Layer 13 of a small transformer language model trained on English Wikipedia (16 layers, counted from 0, width 64).
In attention head 0, each number of a token's query is one row of weights dot the token's vector x. The head spreads its attention over the tokens so far by the softmax of query dot key.

Query weights of the head. A number n stands for (n - 500) times 0.00083.
q0: 511 724 447 574 527 594 436 513 501 554 471 498 387 518 563 646 654 468 530 455 681 422 421 527 397 437 552 576 447 545 475 508 552 578 507 384 510 328 466 543 636 492 584 623 537 471 430 531 515 457 633 407 323 682 463 537 462 447 396 463 515 504 627 439
q1: 501 419 510 557 455 465 434 445 563 535 531 406 414 513 461 562 459 414 528 406 462 593 577 506 552 418 429 434 409 510 545 557 449 522 557 472 598 574 372 329 518 512 406 413 504 599 500 523 461 460 401 506 490 460 441 491 581 548 490 536 640 520 495 644
q2: 502 364 503 584 573 508 438 443 550 646 480 425 463 498 558 402 398 552 506 363 437 514 495 562 406 537 553 293 412 551 582 422 512 553 602 498 519 441 443 421 528 386 345 504 563 460 503 533 405 525 426 490 512 445 575 437 654 484 517 638 566 520 439 588
q3: 505 339 581 721 550 391 514 415 497 540 610 428 431 462 571 310 221 521 482 352 385 529 587 466 581 494 462 304 444 496 545 556 393 482 613 629 553 642 454 473 549 481 432 402 557 524 582 556 370 611 353 408 667 442 636 520 823 460 645 541 672 630 498 609
q4: 463 459 468 524 563 553 469 565 570 540 387 485 442 538 502 514 523 475 485 592 578 534 520 555 392 478 581 509 491 604 475 402 506 519 443 495 503 394 499 449 498 496 438 517 494 488 456 514 528 479 547 548 443 467 478 489 516 484 486 422 478 494 427 564
q5: 601 767 296 44 508 531 377 393 567 211 412 759 784 721 364 448 807 389 505 650 692 647 221 481 633 448 670 901 746 762 289 305 632 481 317 405 259 414 441 591 469 351 548 778 321 228 223 211 876 26 847 488 271 585 329 346 158 574 230 543 229 253 434 418
q6: 658 495 423 557 598 360 313 500 478 457 591 692 521 561 551 513 641 479 378 370 504 462 594 578 688 464 589 705 382 505 517 563 581 344 479 551 502 660 609 659 495 499 516 503 383 494 586 422 505 303 411 553 655 507 544 386 681 503 498 512 573 459 541 522
q7: 691 613 478 585 542 568 656 496 399 378 282 461 549 625 408 598 423 493 572 492 437 428 484 402 493 369 534 515 468 630 476 461 461 553 584 550 547 468 450 467 269 473 391 465 449 459 433 570 379 608 328 478 630 455 530 463 436 450 499 514 459 490 541 358
q8: 691 488 354 417 454 503 574 457 547 441 370 554 501 493 542 618 351 470 604 600 633 648 436 587 235 373 490 550 316 512 578 541 490 467 458 371 410 451 421 601 569 727 406 613 570 474 326 467 528 565 814 687 450 441 559 404 426 618 541 415 492 462 418 442
q9: 388 555 407 438 514 556 509 502 485 624 291 311 486 513 660 503 559 347 422 542 615 317 574 417 359 447 419 570 533 517 478 547 474 522 512 394 566 493 604 463 421 381 470 392 512 492 504 473 546 485 528 512 344 541 604 421 536 548 354 285 593 676 407 509
q10: 533 631 439 562 409 468 754 482 448 598 530 652 545 483 676 433 301 448 333 520 431 426 534 584 593 451 435 579 581 508 541 477 519 588 465 505 469 438 533 515 544 548 388 679 472 609 461 528 640 425 402 330 433 587 607 434 547 613 436 600 417 421 610 496
q11: 559 604 566 422 535 428 427 543 499 469 565 749 402 467 367 468 581 620 464 410 340 409 538 320 585 463 412 580 527 488 495 663 416 405 604 574 469 503 589 302 440 443 678 324 499 488 473 503 728 446 529 418 620 357 577 524 442 651 469 587 446 670 496 593
q12: 552 636 502 607 595 527 579 606 286 628 537 551 467 594 421 562 499 525 369 461 488 480 437 448 556 420 437 466 583 486 566 649 607 553 512 476 644 581 380 415 545 546 630 726 507 479 613 706 400 437 472 446 577 340 216 523 507 544 497 452 417 467 509 556
q13: 438 363 453 393 479 526 437 556 517 548 579 482 546 525 595 573 632 473 485 664 515 533 595 439 479 413 511 524 504 458 522 373 495 399 405 522 518 301 449 548 436 633 572 495 472 420 470 442 495 592 721 619 544 509 484 329 413 352 500 422 296 684 588 381
q14: 335 569 621 498 628 575 352 551 565 459 546 494 731 469 439 513 453 288 355 448 531 478 539 526 468 537 437 427 507 568 490 629 409 245 418 424 501 398 285 439 494 449 392 495 470 644 456 529 470 645 403 487 543 455 561 407 450 339 451 597 598 485 531 451
q15: 556 441 509 581 537 702 611 655 474 359 605 649 379 447 538 486 710 356 520 421 434 640 569 488 535 403 450 472 727 403 496 565 499 499 406 452 405 370 506 377 425 439 561 485 474 569 431 454 422 414 635 259 513 395 590 523 584 491 657 509 556 704 482 561
q16: 580 548 487 542 454 691 385 621 523 502 653 571 493 576 460 539 431 398 570 401 632 585 817 487 437 416 518 474 616 626 483 433 401 506 586 482 497 240 437 333 581 601 514 421 435 504 474 383 565 362 424 555 409 494 498 451 417 287 506 505 344 376 547 556
q17: 561 441 524 572 432 564 461 351 560 693 410 440 698 442 487 570 426 526 396 485 505 486 504 688 657 445 583 631 643 550 550 622 642 527 385 381 636 626 493 447 457 576 444 513 537 488 563 385 546 605 641 543 366 471 516 615 370 594 529 396 487 473 560 564
q18: 503 434 687 462 561 477 439 485 399 458 476 450 505 624 483 588 330 427 338 481 599 599 717 491 459 548 621 545 438 475 398 406 640 464 543 510 332 535 493 353 467 446 588 582 414 493 452 456 567 496 468 348 537 295 493 436 424 526 345 562 488 579 507 570
q19: 308 442 579 504 581 410 440 517 527 509 598 590 478 674 602 591 454 577 525 623 478 400 526 491 474 574 480 491 682 407 447 336 482 511 578 213 399 460 717 689 371 524 346 682 443 616 649 590 370 632 493 663 432 497 674 475 506 392 414 588 378 604 516 542
q20: 468 440 230 452 599 533 586 441 531 504 690 548 618 426 542 459 557 516 624 499 285 577 502 746 504 460 421 500 611 346 502 581 490 471 634 521 367 436 603 533 374 434 548 484 671 392 450 457 563 483 358 535 456 300 469 694 476 500 546 599 477 462 406 282
q21: 418 516 354 562 393 423 551 469 479 414 480 418 429 445 408 445 506 388 404 506 540 476 372 668 624 630 457 316 513 550 432 456 544 488 722 383 499 708 420 447 600 607 642 448 772 627 656 481 421 642 583 304 759 510 496 570 535 400 669 507 606 610 465 448
q22: 392 597 489 455 731 456 592 402 598 579 368 670 565 375 547 521 628 690 406 545 465 684 598 443 583 390 375 475 459 627 567 411 463 536 456 529 318 418 579 636 568 516 320 516 465 609 630 500 313 479 526 466 455 563 431 482 444 549 550 515 499 627 461 487
q23: 356 533 545 561 353 579 583 363 397 479 608 323 536 393 521 467 587 508 407 385 450 449 544 432 606 360 473 351 589 563 566 346 475 526 432 434 499 570 716 545 582 470 521 409 585 444 633 507 549 475 585 571 469 282 430 315 535 417 378 590 419 325 556 479
q24: 492 650 360 440 606 479 428 399 436 378 478 520 559 589 318 305 261 446 521 474 358 627 487 492 494 574 415 475 654 631 433 802 452 571 514 632 452 777 502 737 515 574 547 354 458 612 544 437 562 514 421 371 672 507 597 484 656 551 357 590 491 564 491 503
q25: 348 603 466 540 595 498 423 556 403 275 546 650 509 414 651 484 487 355 311 437 348 662 660 319 513 759 597 655 506 599 493 563 441 419 545 468 528 472 419 661 505 336 536 513 465 564 490 433 667 560 625 486 436 512 609 549 425 460 583 409 479 349 397 453
q26: 547 412 558 453 413 566 387 571 405 546 695 435 531 414 630 383 495 684 371 489 721 532 398 366 507 434 583 610 556 453 550 384 435 551 478 552 494 482 393 580 345 493 558 528 554 495 561 254 503 546 489 481 405 430 593 347 491 415 511 435 561 616 517 384
q27: 374 227 498 525 461 559 484 458 429 511 547 499 616 550 654 738 458 505 617 399 540 458 485 587 635 482 357 536 492 552 592 480 372 457 545 555 226 565 469 538 598 537 606 593 499 397 511 427 445 385 492 357 545 493 700 434 505 594 507 371 474 419 636 557
q28: 609 317 451 398 401 483 616 461 465 432 549 660 598 497 370 449 423 383 686 479 527 495 482 563 666 562 424 492 497 603 498 454 478 461 581 525 710 575 478 403 645 434 494 583 428 411 676 509 542 532 371 622 465 491 452 459 511 428 529 394 576 526 570 670
q29: 342 544 532 772 451 513 518 405 676 555 396 570 476 529 744 499 404 536 600 471 541 519 333 405 462 378 430 497 545 453 539 367 580 526 548 519 607 408 352 437 488 583 434 520 371 328 464 459 475 521 626 698 444 553 308 412 512 550 252 474 486 556 523 561
q30: 561 618 380 455 571 483 292 490 438 535 527 590 445 482 510 432 615 467 401 347 493 496 398 546 637 501 522 502 561 296 580 376 484 542 604 507 479 621 295 542 637 539 460 455 443 564 495 558 460 423 388 461 646 332 588 627 354 406 279 482 592 618 560 519
q31: 680 520 440 573 693 298 507 456 519 369 625 644 683 599 533 237 554 586 356 551 236 569 539 351 727 489 517 426 502 493 405 576 491 212 407 429 470 584 505 396 474 372 648 496 431 538 544 588 553 514 335 412 426 458 562 493 621 493 476 675 340 608 563 473

Each question shows a short text with each token's key, already scaled and adjusted for position as the last token sees it. A number n stands for (n - 500) times 0.0052.

Then comes the last token's vector x. A number n stands for (n - 500) times 0.013.

0 " D": 507 435 638 499 168 469 417 495 512 526 491 482 531 488 473 502 520 500 473 519 515 484 523 564 477 503 440 486 490 500 508 498
1 "et": 584 487 613 515 230 486 401 484 500 543 508 497 572 551 472 531 524 524 497 540 504 477 519 524 495 553 485 455 505 526 469 516
2 "erm": 545 563 589 488 316 462 449 443 498 484 471 516 528 566 507 487 516 528 518 511 488 517 455 509 478 528 506 467 526 489 458 449
3 "in": 475 601 586 503 308 480 452 451 463 521 452 548 538 519 497 500 492 514 536 507 513 506 496 546 499 473 527 477 464 510 487 463
4 "ed": 425 539 587 512 262 471 434 439 468 527 468 515 533 525 512 540 536 497 524 521 498 501 528 527 533 504 533 510 538 537 544 523
5 " to": 461 474 559 516 386 457 460 493 503 527 535 446 508 562 449 506 507 500 510 531 460 493 509 524 519 468 556 492 526 504 488 470
x: 486 482 511 280 439 402 603 387 376 630 551 432 545 403 591 459 367 607 543 496 331 572 704 361 642 615 560 448 200 499 589 549 404 420 500 463 528 279 548 475 456 520 430 503 470 448 525 643 429 550 537 424 595 528 530 555 544 613 503 605 507 631 795 567
Which token does the last token look at most, and with what share of its attention? 0 " D", with about 30%

0 "ame": 534 441 581 487 193 445 435 456 491 526 510 494 530 568 482 541 523 528 534 531 524 479 457 563 475 511 554 496 497 500 494 489
1 " B": 524 466 612 513 250 461 463 470 536 516 498 471 508 511 487 497 519 530 465 515 485 518 455 516 447 491 474 491 504 512 514 498
2 "en": 548 563 658 504 103 471 463 486 514 517 503 503 572 504 485 528 495 515 480 518 509 500 498 546 548 525 453 490 467 483 497 504
3 "-": 490 560 604 531 302 466 442 484 482 562 502 476 530 554 504 505 528 547 472 552 488 541 506 510 487 510 501 506 474 502 511 453
4 "W": 463 520 610 558 303 469 467 498 510 540 533 453 547 506 488 467 569 556 483 481 516 543 489 515 477 518 488 506 470 512 513 460
5 "a": 439 453 619 556 287 481 468 492 554 529 518 428 531 472 506 448 504 558 531 475 517 526 455 546 523 524 486 489 473 500 517 463
x: 756 462 440 634 423 413 451 450 365 581 542 459 516 284 563 361 204 532 430 473 416 492 383 321 574 397 438 593 547 487 566 702 432 430 591 550 407 621 471 319 546 596 580 429 831 539 578 488 445 613 467 220 430 514 465 589 530 471 462 464 591 527 539 544
Which token does the last token look at most, and with what share of its attention? 2 "en", with about 50%

0 "le": 529 423 595 483 193 465 458 470 476 558 476 527 511 509 471 530 564 481 545 548 503 490 453 550 490 526 511 511 532 477 514 517
1 "g": 577 486 570 501 310 473 455 480 483 519 424 525 477 477 462 478 545 492 491 531 496 526 503 560 488 509 477 486 491 497 489 493
2 ",": 525 534 546 475 330 427 427 496 488 520 507 468 497 557 473 517 494 489 488 524 495 497 512 569 487 492 541 491 492 518 476 481
3 " with": 490 520 552 482 334 437 480 493 484 500 523 433 494 561 484 515 500 500 493 526 499 510 477 539 493 498 564 510 551 484 472 478
4 " a": 450 517 564 506 364 447 484 471 501 527 477 436 497 536 485 489 511 496 483 516 493 468 470 534 471 464 537 500 514 458 458 442
5 " g": 447 449 620 552 222 474 449 436 529 519 488 484 496 494 523 496 554 518 466 517 486 496 481 538 477 524 486 488 499 474 486 471
x: 630 412 589 565 481 461 571 517 293 528 663 285 711 487 575 443 530 483 509 508 472 492 590 454 566 573 584 518 618 358 712 668 412 588 432 449 606 785 607 506 669 469 488 381 335 427 629 685 458 416 462 344 448 447 553 625 522 441 563 589 643 614 496 458
Which token does the last token look at most? 0 "le"

0 "D": 524 442 593 498 209 456 450 502 512 528 453 513 534 521 463 528 508 455 476 547 535 479 493 577 454 517 467 496 492 525 499 496
1 "id": 602 487 614 501 230 485 504 463 487 492 425 523 498 520 454 491 498 444 507 558 511 507 525 553 474 492 474 478 478 493 506 498
2 " not": 546 582 568 509 307 484 438 484 497 519 506 494 510 549 483 546 539 516 525 488 482 457 513 524 470 492 593 500 474 478 436 465
3 " adv": 469 559 579 529 291 472 461 487 480 494 478 546 506 565 487 496 525 524 489 521 486 474 510 553 484 512 530 429 488 512 469 479
4 "ance": 436 528 537 522 330 470 467 499 489 511 473 535 523 551 473 565 549 504 536 512 497 442 466 566 488 471 544 494 516 503 481 477
5 " to": 473 486 537 503 415 455 474 496 500 518 525 434 496 562 457 501 490 503 496 532 468 502 500 522 508 464 564 489 540 505 489 472
x: 488 510 476 269 417 457 618 392 363 641 502 434 538 398 553 453 399 640 544 490 412 601 714 363 596 566 618 433 157 517 553 534 389 441 466 507 508 254 528 519 443 568 439 557 532 513 572 632 453 550 484 440 547 559 516 511 530 587 556 624 508 633 762 535
Which token does the last token look at most? 3 " adv"

0 " N": 504 456 617 510 228 468 410 466 477 489 533 457 556 500 520 504 528 550 470 460 488 485 510 550 458 508 505 470 479 506 505 480
1 "ame": 583 497 590 523 292 476 445 441 499 528 552 437 568 542 512 534 548 565 535 528 515 500 492 573 491 502 533 536 503 500 501 448
2 " |": 517 529 495 459 259 402 477 462 524 522 490 493 474 579 492 518 526 484 497 510 477 470 513 541 469 547 535 491 470 499 456 484
3 " Cl": 497 556 631 514 184 456 523 509 556 506 445 532 521 511 442 498 514 496 446 479 494 476 500 540 458 473 508 466 506 476 491 473
4 "ub": 404 549 586 516 241 473 481 500 545 543 435 505 522 538 450 560 488 506 500 522 492 486 451 556 496 472 514 523 509 515 528 449
5 " |": 467 462 528 474 242 405 495 460 535 529 491 505 489 577 480 516 538 480 493 511 460 459 505 528 458 543 527 480 474 504 445 494
x: 514 401 512 525 368 641 463 496 456 649 580 458 545 413 600 495 523 449 656 542 359 635 763 541 498 509 427 459 212 438 621 602 467 535 617 438 570 380 372 594 481 482 670 417 372 594 539 682 481 463 495 482 592 748 554 451 375 602 707 505 534 638 621 469
Which token does the last token look at most? 2 " |"

0 " 6": 508 433 526 532 421 484 474 445 490 511 517 506 536 536 502 576 506 470 507 507 471 488 530 575 432 495 507 491 463 503 507 489
1 " |": 544 507 523 488 280 427 496 468 532 493 532 471 526 551 518 524 520 482 508 501 456 478 494 570 453 517 521 501 476 516 455 487
2 " 15": 549 564 589 532 340 492 479 468 506 499 515 472 511 509 491 535 474 507 500 508 463 491 507 589 479 471 498 502 463 540 485 467
3 "2": 488 566 575 551 348 487 487 443 496 514 490 476 499 514 483 576 490 477 508 516 450 507 495 593 494 487 519 505 474 520 538 437
4 ".": 451 496 540 536 417 467 490 457 521 532 512 440 496 545 516 566 529 480 502 517 476 486 484 575 477 485 563 496 467 552 512 438
5 "8": 455 443 525 520 414 469 491 460 529 521 492 488 506 531 511 543 522 450 515 532 489 517 464 581 480 514 527 494 485 543 484 460
x: 511 416 467 576 458 709 448 555 544 534 675 356 606 455 587 646 619 433 296 474 351 340 455 516 498 424 576 253 453 513 809 562 548 459 435 484 586 513 481 503 437 491 599 478 547 600 592 624 508 428 354 599 691 479 605 183 594 573 574 650 554 582 671 414
Which token does the last token look at most? 1 " |"

0 " 2021": 519 475 559 481 239 432 443 465 528 529 499 471 507 554 497 607 480 523 477 579 509 439 483 545 483 530 526 464 482 499 477 450
1 " U": 538 483 630 503 187 461 457 488 487 532 501 426 529 505 502 571 520 525 430 522 482 422 526 507 496 519 516 430 516 531 539 486
2 ".": 541 549 622 498 219 455 451 495 483 541 548 449 559 571 513 556 556 506 467 528 502 511 514 521 520 499 505 508 472 525 546 469
3 "S": 495 565 594 552 387 469 451 526 540 526 551 424 532 517 501 509 514 563 484 502 481 487 519 516 442 497 517 467 456 534 482 444
4 ".": 427 519 576 513 350 456 445 442 500 541 490 428 537 536 535 546 546 502 491 520 517 524 500 564 486 514 500 519 484 476 509 449
5 " In": 457 483 564 513 365 448 448 494 464 476 501 431 513 528 471 545 498 480 479 570 463 480 526 506 480 477 510 469 498 510 457 429
x: 386 539 357 625 596 620 484 534 256 657 489 404 461 222 447 507 526 575 432 421 465 630 617 501 696 580 468 411 347 403 476 607 450 470 616 424 574 337 593 499 471 512 387 577 528 615 668 507 407 756 537 378 549 442 555 579 622 524 546 618 335 688 627 642
Which token does the last token look at most, and with what share of its attention? 2 ".", with about 40%

0 "i": 530 448 579 482 207 457 473 462 467 549 472 478 510 502 506 525 497 455 514 536 519 517 465 579 478 540 524 498 442 491 509 512
1 "que": 566 494 561 500 248 456 457 477 468 565 482 489 512 507 477 529 540 443 520 537 543 473 462 563 485 525 522 502 480 509 486 503
2 " g": 547 547 576 523 322 472 419 442 515 546 493 500 483 493 479 484 547 503 475 513 507 494 459 559 464 553 503 472 489 513 455 509
3 "im": 466 612 631 535 224 504 465 458 494 494 451 474 533 495 476 496 491 499 523 494 466 540 502 565 479 507 508 483 537 476 517 497
4 "m": 413 521 584 539 324 501 500 488 484 531 470 518 554 536 493 471 498 541 510 470 487 580 460 561 476 460 570 500 488 539 485 474
5 "ick": 406 434 579 541 296 487 441 482 500 555 497 542 558 524 479 512 478 512 537 481 517 500 501 589 460 484 561 490 510 546 534 520
x: 367 365 526 632 482 272 507 595 455 512 661 410 559 403 383 422 371 531 422 501 327 486 697 456 399 336 459 530 144 507 640 631 626 398 498 533 589 633 442 323 649 605 529 391 606 532 580 537 475 602 461 549 529 488 515 406 681 466 477 579 598 549 439 358
Which two tokens does the last token look at most, in order? 3 "im", 4 "m"

0 "G": 529 432 595 505 237 470 466 453 523 522 461 491 523 503 479 515 498 481 484 516 523 514 514 553 432 532 475 522 496 483 506 505
1 "P": 569 485 600 506 243 459 466 490 516 543 428 504 563 530 478 514 493 470 484 517 509 498 478 552 445 526 490 507 503 501 490 465
2 ")": 513 523 511 473 351 424 451 505 513 522 491 499 485 517 485 500 508 492 488 523 497 465 490 570 454 520 525 529 472 507 445 491
3 " series": 465 559 560 503 234 435 442 489 517 526 483 491 511 555 452 551 497 504 500 531 496 448 468 580 466 492 560 504 493 490 474 455
4 ",": 463 503 517 477 420 426 453 511 501 529 498 450 467 557 473 489 516 505 485 526 482 494 494 559 462 508 571 510 509 510 431 445
5 " pl": 475 459 619 531 209 457 458 484 503 501 487 540 540 561 471 498 494 503 488 484 501 493 453 532 480 469 520 433 506 496 439 492
x: 486 230 620 368 305 547 552 544 300 489 537 564 698 325 539 392 533 469 545 483 365 548 576 306 359 619 389 386 389 395 571 630 254 545 511 371 670 613 411 534 429 524 529 511 411 400 563 610 424 591 470 356 542 401 533 564 565 500 565 681 613 645 419 572
Which token does the last token look at most, and with what share of its attention? 3 " series", with about 40%